Layer 2 of a small transformer language model trained on English Wikipedia (13 layers, counted from 0, width 64). Numbers have three digits each and are written without spaces.
A neuron's activation on a vector x is GELU(gate . x) times (in . x), where the dot is the dot product.
The model reads these tokens: "f" "in" "al" "s" " |" " F" "in" "al" " |" " " " |" "\n" "|" " " "O" "p" "p" "o" "s" "it" "ion" " R" "es" "u" "l" "t" " |" " " "O" "p" "p" "o"

The vector x that enters this layer's MLP at each token. A number n stands for (n - 500) times 0.0091.
0 "f": 422478556527464411748397563513435495532505549456428291596716581656358312441288669672553879421531470669618407544706755396462591566631567523595486449621322805445672577611520664350633455314313877
1 "in": 322582574581392197615206590541400491463627530534388481558738704484441389510242477471549700680705368721620467335668781674556396431498489726547573341693308540392667336577577566619764478549427347
2 "al": 408686408711431539591199544428413355458510565502435425805702840350360394564281721547525543611671429622456545576774748344603547564567369702507484396833524471436518612437456492733435391633334692
3 "s": 362614536351464471722174625692504277455437368508408560545560620375249659589166618351612638551638714671559595615753697539544698324315659385422347639560394752331544507495713518564550516572430514
4 " |": 395490567517464466587691728385672274382388420583660545474608657461448555574188684422249600725590366722729499226253425342487323257660551588527713734399324525714556393523422683414480603596530527
5 " F": 497523508614540517550469673307521348431409633373526558574659537687439474641261542530367583526613601664572668418630459525342660553542517415373764501458309783452747539664027477564289619348380472
6 "in": 391595544650353202434319516563450447484594534424421422497573691551363381581242446523495528678783426668686511197674743678568497295495525582466659218539338597478666361654420660624636548431445207
7 "al": 420696409727418561548250503429463314436445590450456388773633814315331399621233741588524442610673439612479590503801738333593589488560400648499505344748551443490509616475381570742349402580333677
8 " |": 403470569524447463564685695375695270361350429560670507476611651456452549599153681441246567724580373723735514179279435338488344230638553546544704716342324479703550426538407704423436606559523504
9 " ": 466513553710480733724588666407702397522553401460664558509693671612518458698449725589326341728473495607672620486490463667311572407560686243493543609539332519386486503764461566743415619384297612
10 " |": 384474538493444477607618691359722269367366428547654483473597666429421532601124688450284600695564370741716543146307462330487341209647559567588692737363345464677567429545409718415449608574555501
11 "\n": 333449693623493454434303633433481456538520485427597601358484669339494688509592703420323523643694545597753526355454354542474710411784591425596509663454452253566694481774367432739396464491279794
12 "|": 361618755701458351271341855541458396621424256522652461382616449447398526545697604352416510622578461663591600140574392509572456405713670249528436451336426506433628287523263474595544667562336470
13 " ": 468544569677538730785541662377712354483555337451675550495717618525547444698463746591322408705452505610624625439516465675345537483573694260528525598537344540313541445732496540748466552444285659
14 "O": 346453465587593387567322564402574499574097423424598677613778620418237588698415415660290553503437633447528521440674430515394266709622462219694598345450488692446664250538409564755569596481361440
15 "p": 257621652728706443633409458505484328472466307320486445565621892609389323578284637362353551438323689445464451329708687462474808303518521249406704615540393540527582504655536499423371374437539632
16 "p": 266626649740737440646404449485473334495463314324470446547624896594396338570260627362361559449325672417461447317708688451465802318530535271423705638540383538521599506645537483421389355450534636
17 "o": 129645476556499463466445520533483605526355415470397337582676713103556452662355545715485390461549728601523481185825644793287372278472626460520582507551447499441603540646536376665692427444557536
18 "s": 357614525380537474687197570724540208491372370455414518437507571295291722618247659399567562602683739665531600475735635482535745295371665372387359586505379670338527546558745546588497521600478461
19 "it": 353523399593529554480214564538511292374433644581456409209511627249261390528366709461285350335432520663408519206762449606657555456627545514438435452628387663339457229615641335705658176440280449
20 "ion": 342665446576473291329328687579450341412390411800446698264657797542358529381316663505550270610483615419757476455716608408671467470529639317481385429568480491472671417524398574697386324531579590
21 " R": 431586606597538466744477701370480267355470438562502418526514394327543648625532547710310518672519726529615610370593487434426494745497545241283655653566547726490611331683238395801213590387430581
22 "es": 243691364559230319594482546582655382252554407296441368432660519465441523559230620575610568636483688380502533195664413769743630667655630281229696426629518677405466626445536612595481393553493706
23 "u": 236584290449560472410344458357464488471387420357567281529691595331370150438284483542337400783396491543590591190549581660391749405307600340313591375451431550513646457485459659772698419577383457
24 "l": 275342517604523477723608628455234367401515605421487389528521748234442329481337780351389613643707585671412500208810695503554384576314620275417505453393520618332604371762562616532557433617499652
25 "t": 348534557594576392691371646498383412225324531416592676427588786334504341537106581594514665498446381689366684326690669602351645525528781510352592319455627715485556475704675542421540451555281525
26 " |": 288507446500396578663600703431716293267462368683654488497637480527463440687420682389267733631518526633628512103525414400452395250781581456502576670274388401440646396478272739441525625565462475
27 " ": 462527547666530734806563664377708416494581361469685566483703659576555445690485715571346430712442502617646639475500466663320559476585694271525527652538336560364525454714490569763469556430275633
28 "O": 358418445590580386562345573399591532602128434416608692590817674453221587663398395641307583485424648420526503493648469520367263701624447245712605394467475749507677279489440593756518554471354415
29 "p": 252618651738716439660432448508485357449470311337501449537616894635381327582330629350345585454331699457450446341692680458453807293524518249414700629531386548526587507635541509420375353432512630
30 "p": 258621648755738434674427442491475359461463317339489444522627895617390335578305626354355595462331680433448436323689679452449798309533530269427697643534374538523595510628541493419389339445509633
31 "o": 115647464551491469501460528526490635499371406481414346588683725118549433672379537709493405455548727615534494228822641800292371268469639463526575541573445529458606526622536396676693417441535537

Each question shows the input weights of one neuron of the MLP. A number n stands for (n - 500) times 0.00064.

n10 gate: 623401486535577302493386573514356676507542361583343644269411527698594448532396257599336548664574753415408642447536484334401328510487541695427490507352318481678514490620531579534570411599387600
n10 in: 556723364450401434713483671454287530535500358627515635361550461556630497366425450621503339590386584550446538396564497338518260484375487500376461454513310593687364484638554727660503530510439558
Its two highest activations, in order, are on tokens 20 "ion", 1 "in"

n11 gate: 475451586282537368562599582653464687468500535441587496479508591771537577409455348627471412482302312647358561553664672576762314619344291437715412613353496423472542267454299627515500394656427511
n11 in: 430629496402675344600504488694437607459415569393709600515579762785538504496534405639575530594343427672346537323623664608787377571312253504707515633387612429480559388419334684575435524447325542
On which token does it fire most, and how strongly? 28 "O", at about 0.98

n74 gate: 715548557672631500512597678317738484458464856378515356616548617420469649569244662462539492527565824428701603522314515389552569508334657520547633400508559242370436336436504668330480379396640347
n74 in: 568393562530470662535496539250655357468432763448454327543558633421455787454149546632500407482518654401592525566338706560624609518274624567594648641435508365456454348367555601350403519228515507
Its three highest activations, in order, are on tokens 10 " |", 8 " |", 4 " |"

n252 gate: 443362387420522630497555444316633597436614342478665369464387553597663516358393468604485587398540497353574546397519601444634552439524540522230631427628380534400333543624435412441343545636543297
n252 in: 517461343497441622430600503414576606434659425488654358419380651545637509482461349540549680480617503390592466416446494431700577445517546579306576384577432638512311551686503488428415482592462348
Which token does this neuron like most? 22 "es"

n107 gate: 306543544518564454509392610506575506510361580378542413608598456477587434377721685544526544559346494512553343599210389393593480641514509437578637564740428556420469480471586516435488423638710518
n107 in: 664489354650437366208593425456448447389536495399508516404402535574500625618467483460366381462434531458671484455489484428381511513607527505445430289594393572599447532655452599495481517363505435
Its two highest activations, in order, are on tokens 3 "s", 18 "s"

n141 gate: 504627639556485468447647396445384413661813462540531366413327493567405310428754203418392457489397570630425511608598445514586376511619411423493402545448901668566747550405529568410544312622514398
n141 in: 447812326767547642160600338551541419465630534600605604411283603483636507581551375514525504468378582467585304539574721551592343409455556407532457394347627622703636263479461493430468518482450489
Which token does this neuron like most? 0 "f"

n216 gate: 496320363608215571419489700496632453428394436405487507540587451558402563304566323552631392344473618507334507415446727563337551421625527722525531425547628434440626302581580669327260489327584591
n216 in: 439423480585424509519432727555615450352431286452480517517614669587375470333454562488503369491564489445459494309404582686418456301624418638578613518671415507436595395621530671382371432491527581
On which token does it fire most, and how strongly? 25 "t", at about 0.32

n93 gate: 500338385673526479508583438463454626623767581559670593591553606468456574519549492413656712583489426451453331520530503458354643781624673788319551699346593544449730500308700316424530447598518636
n93 in: 448475388681514561507460463493688262695750493479579551520633652368423507486450507387582812703575473376565459504608573398533669705460626570507493571372419622496707564362710522438745464524465618
Which token does this neuron like most? 0 "f"

n102 gate: 372593428625521401654373478500585387508532426634507599543608538344465605377488685431310448250367365346455431585344560378557384686216493496447500572464181454594334541442712478686578601400490426
n102 in: 425481473497522654409452460452536451493405431585727500574693525642650419448583558371562553571576566554420537676532429662556585663548460456613466516427396438393551463591695471565651139383388316
On which token does it fire most, and how strongly? 19 "it", at about 0.81

n103 gate: 533639507598591566738555474464417500427522360336547424320445454514464514231401327528581741423225329402328559633452493513486237546490458600482429678307532711660401378662669582563658467542592482
n103 in: 445610446578605507818446453532520489478531391393533675358650476383362548446397400531585672425318390500486395508568523493411349531353558642587366539355455698652571251580637756701653329534634535
Its three highest activations, in order, are on tokens 25 "t", 0 "f", 28 "O"

n137 gate: 463515293566343437504355542402486299527337524428622849613478336570493504181424507444468307656532635361433363690682565625599371405413500482713554397456431445700577493462486489291471604415511381
n137 in: 592661484490507419392369725429664241626439427574516733525644430529430360376245559379447424520360449347539373592738646547633416294535507590510583612490520460603644373590526521513329369523550503
Its three highest activations, in order, are on tokens 20 "ion", 28 "O", 14 "O"

n28 gate: 487420363731591398524391566655526698365382840606371473225347659568656676767366488561600570573633305592288286552326381305348572584443542484504473392364528363517331439523631577654457560465453473
n28 in: 182345686703407531517410668633488393410359584699373643595525275585532428405672701562382729531527519261324407404496455582564488430489512273400476159309508605169602601377433641567540295539508492
Which token does this neuron like most? 25 "t"

n140 gate: 542475541410392394424559337503594575722463491488506485370385554468503530575312469557557533581435651574548595703475638551629418574553414625561295509491653300267544491541392405336616743548566555
n140 in: 461650404577251348454592460694589422614431565643558457419332412434459370556402693433393439517410562483500603725542675725743649624579343616479463618500607331347581629539470479366613560487608394
Which token does this neuron like most? 28 "O"

n48 gate: 399346425662386418391703512559310428587422448686344406603766312758342454548453198610481320489523596634591654474628595551474601398619598473318450323437399598549389617697351681633422448626523272
n48 in: 775504345457367442515504519629527387550357456528583335517529416435281542792664453573559345521455541493601583375573329540356490347480628397305637338615607442538507479800465773479265504430468429
On which token does it fire most, and how strongly? 6 "in", at about 2.1

n152 gate: 624373576361476470314544344587485548772637530869430519312504508601589585721771552569542415519311567270443447474484422544515757538410663566293539536274783756388580625429408488424387588458577411
n152 in: 441810185332453589468648587854664447356339598485606565373394469212582233542744622576192337586355332694626320511872246360237460324564339505402234421830277382566453585812378404338603685566556613
Which token does this neuron like most? 28 "O"

n36 gate: 529500549526588612571612291449462403589373548283497626637377586301550630403125470429237654486535493445436546357403366446497486369406323446663493430614679603539704820375493669557504519610489471
n36 in: 492464572590504627515551590425435346553350507291513606611347528428486627518160504673389623434528371442392434321555392463691589306337306493738694457374589550436663789377524596601525467476451542
Which token does this neuron like most? 10 " |"

n234 gate: 603777627446398626305572532547519372428480503173616468408658500494440567541389400487457477520718564398500318467469360553522607372371595423523444435323722365472425338571490503444523613306642583
n234 in: 530497557583423556418308565444618367321371553628467497470542474559456430512455560534457607356651377726460557635527591497445534449332437468526497592399441622494548267334477615543424437253558593
On which token does it fire most, and how strongly? 8 " |", at about 0.3

n117 gate: 294331462464598375628220473441646447615366297445442359503447481388429432587536557611506500363528444526510714319490531585316607519450573377565519424701493404586391387553500577284364556614638465
n117 in: 464293316496592483500536540493524727305525403441349301384453507483490476460481568671517677321565413408346623247597338470497412544436473448542413244400320389247303520544497616634290525418590395
Which token does this neuron like most? 17 "o"

n114 gate: 474674459437520743263520768688526492442625423593268784636496508470566473377526500296341684310451367551576410479504599424478448704526311608492350480166586437401650594638511601674659563454378435
n114 in: 424632497422422722427310364609238406511373450612425588633514693385444232626307353367479573483442497695548381489298440507441432606658428395385358440649419485504568283594565511678507493493379465
Its two highest activations, in order, are on tokens 1 "in", 12 "|"

n122 gate: 308312236489537521538519353463504235358385493408407528740639289535599515439516447443684453486486535463464625500398451579684283575433600581629340702515393371559564279617637355677489285547449690
n122 in: 157322256552632388402377382551661429278336617446381581710690353451565514564360496539593482386549476496507659564418607568747310681552592507478403578485346393388548366626493474689427422450417623
On which token does it fire most, and how strongly? 19 "it", at about 0.78

n196 gate: 546630528430415409470279561386493421602581490333531458590328648433467554305412530699604630618419437504575613608425317486555302504486429420493522467478108711798519415468439439379482496311806623
n196 in: 256404447411448721470676634665563639582573697300435609386500680665656525552432433528636731529433486341322687652594617534582514518385468420464514607385302703550623616413486602578274411568478685
Which token does this neuron like most? 0 "f"

n228 gate: 409609420527548464635481581519589489509412424487463374508347637441540436464606601565638416513590500586474510276588548500445443256574456423468545522519580558435432477543387420675476557597566251
n228 in: 370394634556420520432465515591497439352552339383506660516765350430497634372393684618381538374574365412537544720482572558565744652358386572697545496454351538504564694311493582602396443365326620
Which token does this neuron like most? 7 "al"

n185 gate: 500504510644536439371653530693646555291397598606254688520493346459549475584676376479545612559442446496361624302708416517426627642656679507585447245543653577304695400425368496497628489458458310
n185 in: 464428438238425452485507493632483391542479500447520473540388472323324370442566377448441556594551426550458730508547306411447514486561410429624426579697593798549684236415382316226638457750601444
Its three highest activations, in order, are on tokens 12 "|", 14 "O", 19 "it"

n245 gate: 743629500463566500451582299650636396601544534464473605490526475612381360429536455447454393696518624750344388433593387425234581535399630460355539379625620480373526665448393459713619830287357547
n245 in: 282391743616478475657239616630652500358404588511548514626579522518599327564309689432645478551640472421475532504344587514458664536320694430640449391601585423233624307249522519374441678363617533
Which token does this neuron like most? 9 " "

n154 gate: 737553422461419701323697548511507428440430464552559608464568469510313594464638568446435559596649500542520493622514457467329493507490612441396848472327630234578265318553555580272315525493679576
n154 in: 668489472639453625287663489555631211419446524493453580480592543628317550600536677546384493734741589621549455441448694601456591539469644428471718390420496272492209381490589571468259640475553403
Its three highest activations, in order, are on tokens 8 " |", 4 " |", 10 " |"

n147 gate: 573594512491596509529557433701594557651494442442649648454516675429363442472497472512485500569619667643512348597513633500338479572565339576335415326587555370386303556694374376446482675542455442
n147 in: 360540522322535544571498500548542434402566470527528533370292538447491554641472446473511468522387487625471549550507500462435582602456504534438331560681557562611451425579480363547552542482491588
On which token does it fire most, and how strongly? 18 "s", at about 0.22

n253 gate: 516456583460634517467629331565476588473716500300574621524489451638472739386602379615591645588285517391819469355548476352250490580500570468371660671525547535557533472311451526409511496560267247
n253 in: 750570492702426396518589582552521411417292463633371250537407389242560397425462345525631419568684384596183446396247480662557575504488563565690299298474370198486548446637487303618539588614811912
Which token does this neuron like most? 3 "s"

n202 gate: 208488509475546370538299574444532352428377535555652432645644636509637597531567465664578621509518398528434417477355512368592636443412566424454418429466457400363431562550346525689626563290412555
n202 in: 254483713427455705493437644517566422551348738538625460451475737536377650285651219470510676507593490371527550650595656404393543480421640551490568507389679406522496457444520283621435546419544462
On which token does it fire most, and how strongly? 11 "\n", at about 0.7

n201 gate: 508523299489698446438390582496333630504615268530597525489678284578441522511545280326493342697550624586620432581169468392594475500546489537356383579635615739508629439696733573282570447446394412
n201 in: 344360567395365302540426648512467512488351174485546460482410413592386405476454594627683572500441580682451441508527381614561478425500351629557288597306446600707648230471680567713737590713613720
Which token does this neuron like most? 3 "s"

n142 gate: 578447510686622399270369483549588554647333444585457550531691542484545598644486446548590474522779413457270541589668571549531724270503532581343536546361503496313437427440391463302510617506497549
n142 in: 374413589692510454320481391465579507629338476601417524401739590543443711607444503540416497606822630612466598542529560388542524583494500346450622353391513393275371528464550405367408552457519453
Its two highest activations, in order, are on tokens 18 "s", 12 "|"

n94 gate: 393632528484405559806517459493276563431624586365412459221483369497448568626340696702563481564412534323624450539503442415366522506413443471548474388474409450521450409519443436617406497627752403
n94 in: 394423587721371424572631598521377671689410621414464563330489275553579665660329486578300514408393474482632393591504572309344527422391497517238462370535403474617401443457435307554320458622640452
On which token does it fire most, and how strongly? 21 " R", at about 0.72

n129 gate: 645430528490556591402627507480487520633562503448515528574717500550409620557633547420542503442430400265248576375497738540697453669525376617529781573364641553358517478541542514315624540522361633
n129 in: 483226600443649554454600630649426491699464522553553514427639436634400432549672340457471553370546489437422652545491589525625497416554414512412614470323675552296458551506578338546512554506375614
Which token does this neuron like most? 10 " |"

n1 gate: 366369254551471442504533354712538283343425707461567658581456606497631337507500650402399645465562687612469587535375298577507407573592552297489549352529525465299358673449616441716315387430412387
n1 in: 258326439776578557721518441588319583384553603528598544629675397503774444486350507510705503373426533422483598523396569608516432578396463497493410419571416519318468642389455598637273225473352469
Which token does this neuron like most? 22 "es"

n247 gate: 438563374254489267500244530369493731628569328511612587521578607333371457470456507334638765340370590471489405484474503385633685648545507464482496540526616595343640507715404646479565308645486647
n247 in: 434524413343448259571398554455441698640541360565400642481370676447596360585572623332688768328403654531369390410539370555626407601671470514466561441444479496402461483681365561587658352571432602
Its two highest activations, in order, are on tokens 0 "f", 22 "es"

n205 gate: 448409497474378348548512554428448465518451467406408458563709704500551477524487609337483344480405398483478570336680408624508586511588623454483477337485341484555333656616647604593440485387372546
n205 in: 411559497566706441631497375634526468369384578544618520458500399326514574503582378470377715590540672586490774411434384360497424786582454486425706638641486333435472421604540571393687455333382392
Its two highest activations, in order, are on tokens 25 "t", 19 "it"

n72 gate: 278533438464504425308624522457367427424532439567630562567354472555504330760586292410406616615448483608646517796482473687638476406616531436479292536598518609519573372353693300723614281497546634
n72 in: 404525568418564429402522474489412236466556440615546449537338528753430350659353349264572431710486503543500415519648639523444473507708626514714437518649500703392450442375597351589489593840562465
Which token does this neuron like most? 3 "s"

n139 gate: 520795544472426748345307559377373382571489483552441443411550603466413365582350518235452341466378560564480493508658645471622466514256700406542393440783546451707443486467462373575500557582655528
n139 in: 735605529554490484517431574534551445732614592404428375449568668522487510486463589585441229595565659510454461394438339528645503379267484620563698551591574460496401532529320632725470780510651573
On which token does it fire most, and how strongly? 7 "al", at about 2

n149 gate: 315446480347693449104521701348410563557553593763489426731512460613443581629393354607596468572618469401576338625446377431734425460336381670666492372306341669548745689461416395361549488779653512
n149 in: 288611492433732537206524667331399580617594574713489432820452581552519481652350372496542496546560500425591387543584423383669425477273345678601565370244371661533623711347546375572562508732569326
Which token does this neuron like most? 11 "\n"

n78 gate: 631521537329766375394396456426298421714532420559467382404608614409817542478454378503342642531514339262249480619514417516563514606423490668475566696361588523448561500433624464469703471610476381
n78 in: 590504588328719601466500451362528511589739431424551392462633507378705482315496563518288364280493383211472637674574432446534483556497563489659600727441485788611482528559720582465522478698507285
Which token does this neuron like most? 6 "in"

n35 gate: 430419437537434584628545641500333410543707548601222577383381321772475569396683500546798414372598417555418542615403678351585426617587574627352683647449536639462541454316422447369496500322414468
n35 in: 500429492402371601656405666629355412653632485523453604427409630813377427667730536470727489424496500610428586449556423333551399859711639477496684680527376521496484616578416151489570405451321373
Which token does this neuron like most? 0 "f"